Layer 4 of a small transformer language model trained on English Wikipedia (23 layers, counted from 0, width 64).
Take only the direct path to the model's output, skipping the later layers: a vector added to the residual stream pushes a token's score in proportion to its dot product with that token's output vector.

Output vectors of the tokens that the questions are about. A number n stands for n times 0.0049.
"orm": 53 187 69 14 -28 64 -33 -14 136 -10 191 -32 73 -26 139 102 -84 38 -204 -5 12 -4 -40 91 -24 155 76 48 31 148 -100 -64 18 46 0 -38 -35 -20 0 -65 18 129 -57 -19 119 -62 154 22 12 -159 -73 54 -42 -20 -19 20 95 -83 -8 42 33 72 -48 -65
" sq": 220 16 96 -33 -99 33 -126 16 39 102 127 172 63 -42 75 8 -160 110 94 -130 167 159 -112 -5 -118 110 202 26 87 -36 10 25 13 14 -67 70 -247 137 -167 -43 -48 108 163 73 297 181 0 -3 185 -50 -35 312 -66 92 -28 202 -8 -46 -121 -76 -71 26 -103 -80
"itation": -27 79 28 222 94 67 62 -95 -161 75 82 90 152 -140 49 63 -142 -191 -79 -94 -74 -125 -26 -46 -122 18 168 -56 11 78 -81 16 17 151 162 -207 -205 13 -11 51 18 177 -40 139 134 114 87 -187 43 -42 132 54 -53 -77 -17 0 -61 -114 113 16 214 -3 -154 110
"ardo": 6 236 4 130 -59 61 -95 23 -48 76 19 180 -72 -106 -46 -17 -164 179 37 -48 49 -10 -61 53 -124 56 163 -12 -95 51 -159 45 67 110 35 -57 -172 -17 -134 5 -245 78 93 24 93 124 195 28 165 -127 177 -9 -139 153 42 92 -85 80 -44 91 203 -92 -57 213
"ime": 96 90 39 5 86 233 110 143 48 -63 -121 118 9 34 114 150 -242 185 -112 -87 119 -80 21 54 -232 146 63 50 -58 91 -136 -17 92 34 40 -107 75 59 10 -59 -69 42 19 -68 -7 109 -10 63 87 -10 21 44 -36 68 146 14 70 54 15 62 4 58 -30 128
" was": -72 -83 55 -47 -45 -76 -75 -32 -47 -5 -50 -89 -84 -30 -87 38 45 -68 -36 -159 49 -34 -29 -7 -80 -53 -6 105 -36 -64 105 69 -29 8 -46 -122 -8 13 -60 -74 33 -25 -31 79 -45 -26 -6 95 101 -121 -7 -16 9 40 -24 -27 61 34 56 -48 13 89 69 -45
"ently": 3 326 71 208 -17 -136 105 -102 119 70 49 146 71 -14 -9 -30 -30 115 -60 -97 69 -71 -38 -113 -61 -104 156 69 57 89 -38 -88 -63 37 74 -285 -245 39 -59 -58 -148 -21 86 -96 153 -55 -29 -41 140 -102 135 265 -15 138 -127 43 -149 89 -16 -128 209 -37 72 83
"iences": 87 194 205 174 86 108 -25 -60 53 175 20 195 57 -148 61 -67 -162 -117 67 -29 13 66 20 7 -129 23 181 -10 -24 228 -52 31 36 -80 32 -237 -170 78 -37 -116 -24 -13 54 -108 96 154 68 21 124 -36 165 174 23 -11 -82 258 193 38 -158 88 93 79 -59 -23
"iate": 62 252 140 15 29 30 -28 98 9 39 72 171 151 -82 99 32 -88 85 18 -39 -112 -28 -32 33 -12 -32 163 -10 66 -52 -88 58 46 -23 -16 -133 -258 197 33 -72 -6 147 116 170 217 76 -18 -9 58 -62 223 61 -2 4 -159 238 -143 35 -278 141 22 53 17 166
"\"": -5 16 -47 -25 -4 99 -21 -57 24 20 3 -64 -148 83 79 -11 -70 58 -52 -27 -80 -82 -7 -68 -112 123 58 -51 -34 -44 -74 79 52 6 65 -37 24 127 -25 -66 13 105 -16 -176 36 -37 -51 -22 0 0 98 -23 -131 -111 74 78 43 -122 201 29 23 111 63 45
"ulu": 230 150 40 26 -97 65 -81 16 48 125 9 11 56 -24 95 -108 -155 60 44 -163 96 -51 -50 -7 -103 45 117 12 56 25 -128 -60 59 36 67 -54 -78 37 -40 -31 59 99 219 50 208 -57 -55 -107 83 45 54 31 81 245 55 -42 -2 -24 -42 51 137 26 -10 44
" ==": 222 167 72 87 -85 38 21 -36 124 0 233 10 -40 35 120 -111 -78 -84 -123 -36 -21 14 -50 37 96 -32 17 122 -93 57 77 -40 36 -65 91 -102 -126 163 -147 -151 37 175 101 -112 99 -80 -20 -72 112 73 80 33 166 -76 32 95 178 63 -126 -21 101 51 -116 6
"]}": 88 176 32 24 15 101 124 -69 -15 125 62 198 -71 -112 27 -68 -234 -150 24 -200 -31 -3 -53 -90 -177 39 105 34 169 33 -154 -105 30 111 110 -13 -262 235 26 100 42 208 153 -74 172 123 -62 -45 197 59 35 123 -211 -58 -92 106 56 -124 17 -3 18 49 -82 199
"ted": 110 87 98 149 -25 -177 -47 -49 153 -95 -42 99 -59 -161 -41 26 -4 -40 -16 -210 -136 -138 -265 -62 -267 55 214 -199 72 138 -103 103 68 -116 125 -51 -152 113 23 -44 97 190 118 88 154 -28 41 94 128 -51 191 42 54 0 -113 16 -51 -12 -28 -13 132 -64 -52 89
"rome": 60 120 -45 77 -75 72 -85 -2 31 75 197 125 -7 -217 159 -169 -236 3 67 -116 7 -95 8 80 -235 99 229 -102 61 87 -32 -80 35 60 -58 -72 -180 108 -38 31 -118 102 58 -24 92 -18 116 36 200 42 103 60 52 58 -178 22 -156 37 -176 -16 139 126 36 16
"wegian": 62 77 347 36 59 176 105 115 153 111 346 95 -38 -152 228 23 -131 93 131 -124 17 -262 0 64 -172 246 236 85 89 91 -239 50 233 145 0 9 -117 145 -132 -27 -161 114 157 0 214 165 48 -188 150 -176 169 59 -37 238 29 92 -156 0 -43 -256 247 157 -101 84
"est": -115 15 159 -40 -35 11 -27 -26 48 -19 80 -30 39 -17 -31 53 -42 55 66 -81 -18 -13 23 32 -103 -53 125 -45 -148 115 -63 79 -7 -32 147 -23 55 0 23 76 -17 -90 -81 -108 57 -186 -28 -19 64 -88 -214 -57 -67 30 -33 43 20 61 65 32 -69 -105 3 14
"ft": -44 154 116 -22 20 -76 -31 -43 -43 -50 56 23 100 -141 18 108 -118 -34 87 -29 -41 17 -143 133 -198 -54 30 64 -26 -80 -154 -10 113 82 114 54 23 -32 -42 86 62 24 167 -6 128 27 114 -189 162 103 -9 146 -49 9 123 60 130 -66 -22 -93 25 73 -28 -8
"lands": 135 -13 6 -62 -34 2 69 116 32 108 83 6 96 -51 162 72 -39 96 -15 -6 -29 60 -69 91 -73 25 79 -104 -49 161 -237 -156 -16 64 113 -81 -98 97 -78 2 -123 39 3 -25 162 -14 91 5 49 -59 47 -95 16 75 -38 196 -131 57 107 19 272 51 -143 -76
"rial": 198 230 -4 77 43 37 -42 179 172 27 191 -15 149 -49 197 -176 -179 63 34 -150 119 -3 77 44 -186 -8 117 39 52 97 -111 16 91 73 16 -84 -193 -4 -71 -75 -201 131 114 90 169 96 -7 -60 187 -48 4 228 23 -156 -121 169 -157 -71 -125 -90 41 11 0 44
"ending": 80 63 9 58 106 -50 55 -46 -24 244 26 11 56 -146 -24 -2 -58 91 -60 -213 75 82 5 117 -19 -46 194 34 -101 161 -15 5 21 135 -52 -166 -73 136 -18 38 -40 10 -91 34 13 -33 -14 -127 180 -22 31 192 -74 30 15 21 -89 86 72 -29 -53 -56 -3 108
"uter": 78 184 72 -95 18 125 36 35 7 183 173 74 72 -84 -55 114 11 70 15 -77 21 0 -49 86 -179 21 173 -34 -63 -62 -67 -159 11 151 48 -55 -50 -65 -147 2 76 142 87 15 34 85 -48 -265 166 90 42 119 8 79 -2 51 -7 -60 -86 -76 107 -124 -74 -19
"pecially": 262 181 194 156 -33 140 -115 -52 200 110 70 193 24 14 146 -36 -57 67 93 -33 -40 -77 -174 35 -129 -74 226 51 93 79 -245 -41 290 236 38 -197 -288 284 -88 77 -277 125 124 106 262 193 123 -215 328 11 148 95 17 51 47 220 107 -159 33 -199 258 41 -174 -26
" whom": -92 135 -49 -69 -12 72 92 50 149 271 139 135 64 -119 109 59 -73 125 -138 31 -48 -28 -195 7 -173 -17 18 -15 131 -73 -113 21 32 60 -5 -98 -154 37 14 53 -182 155 72 -10 165 29 -58 -28 323 -163 191 170 143 22 -29 103 107 14 -158 -103 101 11 -20 -9
"imately": 178 67 41 143 179 -42 -15 112 110 76 61 86 3 -76 102 87 -129 216 -93 -124 88 -107 -128 -128 -290 126 266 132 37 96 -203 -130 -31 -76 -110 -226 -342 202 -170 6 -113 -40 100 52 182 -19 66 -109 187 -22 111 280 17 102 -146 -49 -72 -17 -101 -163 -31 7 -74 169
"heast": 137 349 363 153 -120 106 -165 195 266 291 239 230 -46 -129 326 83 -326 191 -66 -182 25 -165 -166 28 -419 188 376 40 121 174 -269 -141 266 287 103 -162 -316 359 -381 -54 -167 401 323 39 449 81 259 -248 474 -27 399 368 34 261 -177 332 71 -28 -165 -185 338 83 -323 195
" to": -37 -126 15 -57 74 -55 -13 -83 48 20 -37 65 42 70 60 -97 67 -65 14 -121 -8 -101 23 -27 -11 -135 -36 -63 108 60 62 59 -28 -90 27 19 -30 77 74 -56 -10 -19 30 18 -115 -158 -82 10 53 68 95 -102 -98 57 -30 -35 -78 25 67 28 63 90 22 -9
" United": 33 13 94 -35 2 -26 55 139 -7 -24 -5 28 14 -95 158 -11 -52 -39 117 0 33 -56 21 -88 17 57 23 28 48 42 6 -25 57 46 -42 40 -119 133 -112 -49 94 76 26 78 -79 -2 131 -4 -43 34 12 11 106 26 -13 -38 83 -6 100 -4 -60 -88 -124 26
" include": 53 46 28 31 -45 112 -18 35 54 170 -64 143 64 19 21 -67 -24 -51 105 -116 -32 135 0 -4 109 42 -12 104 8 5 -49 -217 92 -30 77 -162 -161 48 -169 -133 -74 47 23 91 57 -72 -14 -56 123 9 100 88 42 18 -85 85 35 121 15 -98 147 78 -117 16
"olog": -94 100 84 222 82 85 -27 28 -2 37 46 84 52 -169 217 -19 -140 61 -8 -54 77 -108 -116 55 46 40 132 -122 18 -29 54 -59 88 -11 68 -35 77 83 -81 -67 -13 16 -30 -95 37 103 57 -83 152 -27 -32 0 80 17 111 -23 -24 -75 -29 -132 57 -32 -74 -63

Each question shows what one neuron of this layer's MLP adds at an activation of 1. A number n stands for n times 0.00056.

n176: -115 81 -50 194 208 156 43 -87 139 12 34 195 -60 122 6 -210 20 -180 -32 -176 -134 -57 -54 14 17 -40 -37 -110 31 -114 -294 108 208 -170 105 191 -265 1 73 -118 -65 21 -47 -78 -189 92 -140 95 -89 -18 -144 -134 -207 3 138 62 -27 48 62 62 29 14 -53 237
Pushed up most: "]}"

n150: -82 -56 33 9 59 307 131 -113 115 202 -12 -211 -392 50 161 -140 -265 31 -4 150 106 -11 -22 -93 -78 114 71 -33 -195 -160 -151 35 -135 116 118 127 13 -70 171 -116 -17 66 310 -74 -116 193 216 1 57 -190 149 4 128 -97 -12 91 5 229 -90 269 65 54 -19 212
Pushed down most: " to"

n127: 214 -32 -156 129 -58 52 118 -108 -116 -151 102 -58 -18 -158 157 -60 279 -58 51 -59 32 -66 -101 -160 -191 169 -220 -157 9 233 156 63 -80 -3 102 -6 109 -298 31 48 -123 15 111 80 79 213 -138 -153 8 163 51 -98 -42 -68 -16 -36 -37 -33 -15 86 -147 70 -175 -20
Which two tokens does it push up most, strongest first? "itation", "ted"

n184: -167 6 104 65 122 29 -211 77 157 106 -70 53 114 -48 224 -42 -65 51 -233 47 -147 21 -42 64 -12 6 111 155 -20 -122 -72 1 63 -53 -50 115 -60 -53 -71 -156 59 -250 291 45 -92 -95 -144 75 -26 -2 -228 37 -156 188 155 -88 -47 -18 -182 58 -46 77 -73 -1
Pushed down most: "itation"

n119: 62 -161 -231 -94 215 -77 -13 -62 -70 133 -60 -128 119 167 9 -47 117 -68 84 33 27 -76 -153 -87 -107 119 277 15 -41 -74 28 146 132 -132 -51 18 -76 190 -123 -87 118 99 -127 -67 8 -105 -63 148 -158 37 45 -35 -149 -167 19 -57 -6 -80 268 136 67 218 14 -268
Pushed up most: "\""

n136: -355 -183 -63 -48 189 121 -21 51 116 54 -27 -123 123 99 76 38 -36 -2 -133 -16 1 -33 -85 -18 -10 -124 63 12 -130 35 96 233 38 -78 -16 -62 -139 -147 -26 200 -29 51 68 132 162 -147 -1 -21 -192 -272 20 -232 94 77 275 -43 294 2 -135 85 58 19 -81 84
Pushed up most: " whom"

n189: 14 191 -23 -2 -13 66 -102 -25 68 -189 -170 46 -29 65 37 -161 -90 112 29 92 -179 77 175 60 -30 76 67 -231 -1 144 -133 -253 84 -138 76 -131 -85 -122 6 -46 -61 71 205 16 -28 -176 -151 -35 -30 -31 76 0 60 -53 23 -60 -108 60 196 -33 73 49 -33 122
Pushed down most: " was"

n38: -18 -142 -127 -90 -124 -155 110 143 77 66 -170 138 89 59 13 -84 1 167 80 148 31 64 -31 -42 193 176 27 66 28 216 7 -36 26 71 222 36 -191 -144 22 63 55 -92 -207 29 71 -31 244 93 -92 -167 148 -153 23 -160 -16 125 -22 -96 61 -48 -95 35 23 -187
Pushed up most: "lands"

n177: -48 -74 -125 167 -121 42 73 40 -84 -109 -13 105 15 214 181 47 -17 -53 -4 -73 167 -2 -104 -32 201 -30 44 -143 -7 47 106 139 23 55 138 -34 151 188 103 289 -15 -343 6 117 -55 -12 21 -49 14 3 76 -67 101 -91 123 -124 116 119 -68 -14 -54 45 -25 129
Pushed down most: "heast"

n153: 129 -36 -126 16 39 152 -58 -100 50 -79 58 -124 166 28 -144 -27 98 204 15 80 -58 -131 18 -4 218 -43 -40 166 -192 -157 -112 37 58 141 -10 -55 -152 33 21 -30 -186 8 -180 -183 199 -57 -116 -4 146 -46 51 114 -58 213 116 60 -1 -124 -54 -116 -39 -54 -75 159
Pushed up most: "pecially"

n9: -141 -132 -159 -104 -151 53 -97 37 240 100 158 96 166 -25 -44 -9 158 253 -16 95 41 89 87 -12 -104 -57 -27 -96 -155 -50 8 144 44 255 72 185 -102 -159 74 91 -158 -68 -120 164 193 113 2 -82 -156 -80 34 -56 -82 7 -80 -65 118 37 -233 -19 -47 -36 317 -147
Pushed up most: " whom"

n90: 22 64 105 179 14 65 -61 -62 -31 98 67 226 36 158 -282 -94 97 -79 -105 -155 -84 126 -21 -69 129 -97 -197 -123 262 61 -5 151 -130 -53 -57 -69 -250 -183 -172 -37 -42 -58 -118 -55 8 -104 -158 -35 172 -69 -145 53 -137 192 151 -178 59 119 -39 -137 15 -18 104 38
Pushed up most: "ently"

n159: -70 215 -24 152 -31 -35 -62 -6 -74 -223 110 -253 -85 -74 -110 -151 23 -23 169 -19 126 64 -201 39 -23 285 273 -108 -102 -264 57 14 8 -139 -26 192 126 131 6 156 -52 1 -131 -210 -183 166 60 -230 -110 185 21 -133 55 45 153 36 -68 -80 31 11 83 26 -96 -204
Pushed up most: "olog"

n118: 46 31 106 242 -57 -164 -32 96 -175 147 -128 -104 -198 -233 59 -52 -207 -26 -2 76 56 -156 -129 -177 -98 -340 34 11 -134 -112 -104 -21 -15 107 -205 -64 -71 -50 -56 -12 34 24 332 213 -160 145 147 30 92 -19 46 96 -75 193 17 -113 -98 89 -55 -119 -36 142 -252 55
Pushed up most: "heast"

n10: 20 119 107 92 117 -18 -107 58 -38 -168 83 56 85 -107 31 -3 56 -35 -58 291 -7 -10 70 14 83 185 -172 -115 188 -277 20 161 -20 80 135 -37 -163 -33 -100 30 189 -12 -12 53 19 46 -11 24 -10 -199 171 38 -8 169 -12 22 -96 37 -293 70 -58 95 97 -241
Pushed up most: "iate"

n50: 139 -59 -135 -41 142 -92 53 83 -14 -15 122 -55 51 6 -27 -68 -71 108 0 -79 122 105 102 83 -115 -182 5 -150 -32 100 111 -77 38 122 42 -21 -39 -88 30 31 57 60 122 59 -12 -121 54 195 23 97 -151 59 -27 -92 -50 52 -14 28 22 -90 -14 -84 -37 -28
Pushed down most: "wegian"

n53: 244 -16 66 -78 -84 -136 -28 -17 88 -34 283 -156 47 -68 98 -74 -323 14 -130 114 53 -180 -146 42 -56 -138 -12 41 64 -39 -170 32 -157 -56 -74 -108 -44 96 179 86 29 -53 -23 -208 31 -78 107 -87 -7 -4 177 94 198 -180 10 157 62 -87 98 -21 49 46 62 139
Pushed up most: "heast"

n110: 42 -127 52 -128 158 -92 155 74 -22 0 -287 112 -46 -102 -95 -147 154 -12 -153 -2 161 68 -174 18 -126 -24 43 -51 -113 -194 -171 80 -54 -192 162 111 98 -143 100 137 218 -57 -10 -112 53 -133 10 52 -170 44 196 164 250 -254 -100 85 -5 43 262 19 44 -16 172 -65
Pushed up most: "ted"

n162: 51 79 84 24 26 54 33 -52 196 -13 -18 299 -78 -218 114 -142 97 179 51 107 156 -25 133 -49 145 -92 -54 44 -17 -105 -96 -48 152 97 -357 9 1 202 -86 -111 263 186 278 -3 157 66 -66 -289 -193 19 83 -70 166 88 -9 15 107 -26 53 -119 199 28 -21 -61
Pushed down most: "est"

n171: -47 58 132 -55 -89 -80 -107 -62 141 -178 162 -239 -78 7 92 -20 -70 -46 -286 -2 171 77 -56 -123 72 103 22 83 230 6 -56 -92 -245 2 176 -88 70 19 184 -14 124 -109 -8 172 -53 -203 67 102 -63 0 -126 8 79 -97 10 -223 66 -151 -107 78 -43 -23 -151 -2
Pushed up most: "orm"

n61: 130 98 78 -39 56 -161 -49 48 -100 -5 53 -90 41 -113 -177 -39 -43 -5 -228 -69 117 -46 -42 -13 -239 -34 18 -86 29 -73 92 -157 -15 -135 98 -90 171 184 -248 -178 113 59 -190 16 11 -109 -184 -122 -100 114 -14 -20 19 -133 -108 -44 -158 -266 224 33 -175 115 24 -161
Pushed down most: "ardo"

n67: 159 30 70 -21 -48 -212 -64 145 -30 118 -115 -162 81 47 -132 22 80 -33 0 -18 -111 -36 60 135 119 -18 41 177 -18 -159 166 114 -59 -43 50 -149 -148 39 115 -30 58 199 -110 29 157 104 68 -92 17 181 22 -2 35 -102 -115 -4 -57 164 27 -65 75 56 111 -147
Pushed up most: "iate"

n22: 144 -112 82 -43 68 -208 36 -42 -63 -140 -46 161 -28 -43 138 8 -181 -189 31 -109 -11 -134 -20 53 -55 -121 -222 85 116 -71 -298 0 -73 -73 240 -79 -54 -137 206 -132 -20 297 -196 -85 55 2 40 -20 -108 213 0 -51 -109 -87 44 -167 -165 -37 125 136 173 -132 142 -144
Pushed up most: "itation"

n29: 140 -3 -77 -217 -50 49 -46 132 -8 -76 46 159 -48 -46 95 52 -13 201 34 6 193 80 251 -21 74 127 -52 -180 -45 6 42 -16 36 -100 -124 48 -80 0 -117 151 3 9 -55 146 -36 64 -110 -86 -75 10 -98 243 -113 -86 -304 170 22 -117 -20 -54 -11 9 190 -63
Pushed up most: " sq"

n146: -17 -51 78 -50 -97 71 -75 184 -123 29 -235 -223 59 75 -122 -76 49 -252 92 -44 121 -1 -35 119 -57 13 84 100 -8 89 182 77 -31 77 -107 -47 65 -126 75 100 -181 30 -70 -79 -93 -51 19 157 67 38 -45 88 68 -51 -66 37 -164 -86 -95 -209 156 117 57 -9
Pushed up most: " was"

n137: -88 -16 47 -88 96 -51 -36 34 -5 -3 65 -133 45 60 -44 53 -19 -19 34 23 184 102 158 12 167 -13 -123 138 108 180 104 -4 19 21 -100 111 5 19 43 -127 48 175 170 144 -147 -72 76 -1 -201 173 40 95 82 -206 -21 -106 49 -34 150 55 -171 -32 -8 13
Pushed up most: " United"

n69: -60 -262 16 60 -79 -160 -246 48 172 -112 -162 50 56 48 -153 66 0 50 -29 23 410 29 165 149 110 -88 1 -214 134 -138 127 61 42 -22 218 116 -172 28 -91 -19 -22 47 -85 -36 -157 0 -13 -50 -115 124 -57 -58 -44 212 -164 -341 -97 -63 -197 -130 189 201 212 -100
Which two tokens does it push up most, strongest first? " to", " was"

n158: 8 -66 143 -132 36 -225 64 98 137 108 6 81 -100 -101 28 27 -53 195 -19 -52 -135 -93 24 107 54 -200 209 -47 -93 90 -68 31 110 -3 168 5 62 -51 -164 -8 141 27 45 206 0 -4 -33 -79 96 -22 -124 -87 -142 21 -95 174 10 -77 160 77 -3 -108 -163 -37
Pushed up most: "heast"

n182: 191 -107 -12 -63 97 -28 46 138 -23 76 250 93 120 156 -34 26 23 66 -11 148 -169 95 91 -36 -201 9 87 85 148 -21 35 106 54 35 30 -31 -68 196 206 248 33 -32 123 -26 -81 94 63 196 141 114 -175 30 194 -106 -17 24 34 127 -1 -96 -126 30 185 -127
Pushed down most: "ardo"

n100: -165 -403 -127 -36 -4 -228 158 219 -147 -187 -147 23 -156 294 -199 -60 -7 -47 24 20 51 -80 -20 50 41 -2 5 -151 179 25 57 272 -18 19 213 -113 -13 47 64 14 8 -10 -49 53 45 -103 81 -2 36 206 -79 -182 107 -124 211 -244 -155 53 11 153 -133 -9 145 -44
Pushed up most: " to"

n165: 246 88 -2 -73 -109 54 -1 25 205 -68 -128 -1 -2 -77 -50 -58 1 73 -32 -62 -147 120 3 -156 -68 -25 -92 -104 41 114 16 107 167 -106 17 -167 -164 0 151 -49 125 79 157 65 -50 -118 -23 -71 -168 196 83 19 44 -31 -156 -24 229 116 19 -118 -107 -184 26 -13
Which two tokens does it push up most, strongest first? "ted", " =="

n7: -81 -45 125 -108 32 -221 -61 120 -22 126 -26 -86 86 -40 62 115 132 87 10 -151 -14 -296 60 84 -30 -48 123 153 102 33 -48 225 18 -40 -190 -24 -46 80 76 -56 4 -41 204 -136 170 54 43 -116 -101 -211 -75 -34 -25 -19 19 98 -34 32 87 96 -216 29 57 174
Pushed up most: "wegian"

n11: -169 139 -55 44 4 30 -102 -66 -210 102 170 38 117 35 25 136 120 9 -71 -7 -44 -2 -94 58 -137 221 248 172 83 94 -2 84 -141 150 39 -57 10 -51 -38 119 74 224 9 112 -50 68 10 -117 190 -177 -30 -98 139 139 113 307 98 182 -91 98 -66 35 -184 -21
Pushed down most: " to"

n79: 33 -234 78 199 -148 10 -58 56 55 -88 -73 38 65 -164 -46 21 -123 14 146 -32 6 -88 -268 16 -78 38 -110 -152 88 -34 -61 15 -87 -86 -34 60 78 31 3 4 17 -132 -88 73 -61 32 7 -153 87 -119 60 -38 94 -7 -98 -16 45 -10 51 22 -10 -243 2 71
Which two tokens does it push up most, strongest first? "ted", "olog"

n161: -11 4 -124 110 6 204 -127 104 10 140 -120 21 -133 -208 -167 -1 45 -169 221 -158 17 251 59 119 250 -134 -5 251 65 -47 -53 -73 -1 -97 22 -317 -14 24 -84 65 -173 -158 225 -84 -97 -20 -103 4 42 -61 120 17 -6 92 -22 -85 -55 55 26 160 -52 39 23 149
Pushed up most: " include"

n81: 85 118 -82 219 -70 30 201 -50 111 -24 -87 41 76 58 -92 212 -109 -131 210 59 -39 25 181 44 94 -149 201 -129 85 3 -150 -17 19 -113 31 30 40 -56 -120 -262 -174 186 59 -87 36 -21 -91 155 -33 31 -127 -181 -198 -68 33 -178 -24 -15 -37 146 48 -44 22 131
Pushed up most: "ardo"

n116: -74 87 -69 -70 -120 124 169 227 37 30 -134 101 -135 -37 159 -173 -67 222 -123 58 139 -6 -58 99 -131 20 -246 95 -228 -184 -40 243 -74 -17 56 188 144 87 220 105 9 -59 110 46 -159 210 -13 23 31 27 72 -199 34 -175 224 136 -82 -192 -78 -51 7 67 -96 -100
Pushed up most: "ime"

n31: -79 87 51 38 94 -70 1 -176 -165 -8 219 -49 -79 -4 8 151 131 -82 41 -124 73 -236 86 58 118 106 -16 -96 -155 -103 -234 -140 236 79 -47 -289 137 208 -193 -234 -269 40 -18 -72 -113 -37 -246 102 -74 -37 -23 59 -47 62 3 49 69 -66 85 -104 7 34 -80 213
Pushed up most: "wegian"

n164: 56 20 37 -59 178 36 82 -7 57 205 -62 44 -166 -4 -66 74 12 49 73 -26 -128 7 55 9 -97 -100 -64 -70 -87 93 160 4 100 46 -82 -34 122 -60 -116 85 166 98 117 113 -197 129 1 -160 27 87 -98 116 257 -92 157 -130 -29 164 105 -56 -69 -59 -167 20
Pushed up most: "uter"

n40: -87 124 5 31 216 -170 134 -59 -142 34 -165 8 -38 -253 104 -12 81 -40 100 -30 -126 -7 -46 -71 110 27 -39 -70 97 16 27 83 -47 -34 3 9 -301 -101 -188 86 -28 29 -83 120 127 42 109 14 -42 125 58 -146 -13 -153 -165 -47 -141 39 -46 -9 102 29 -58 229
Pushed up most: "itation"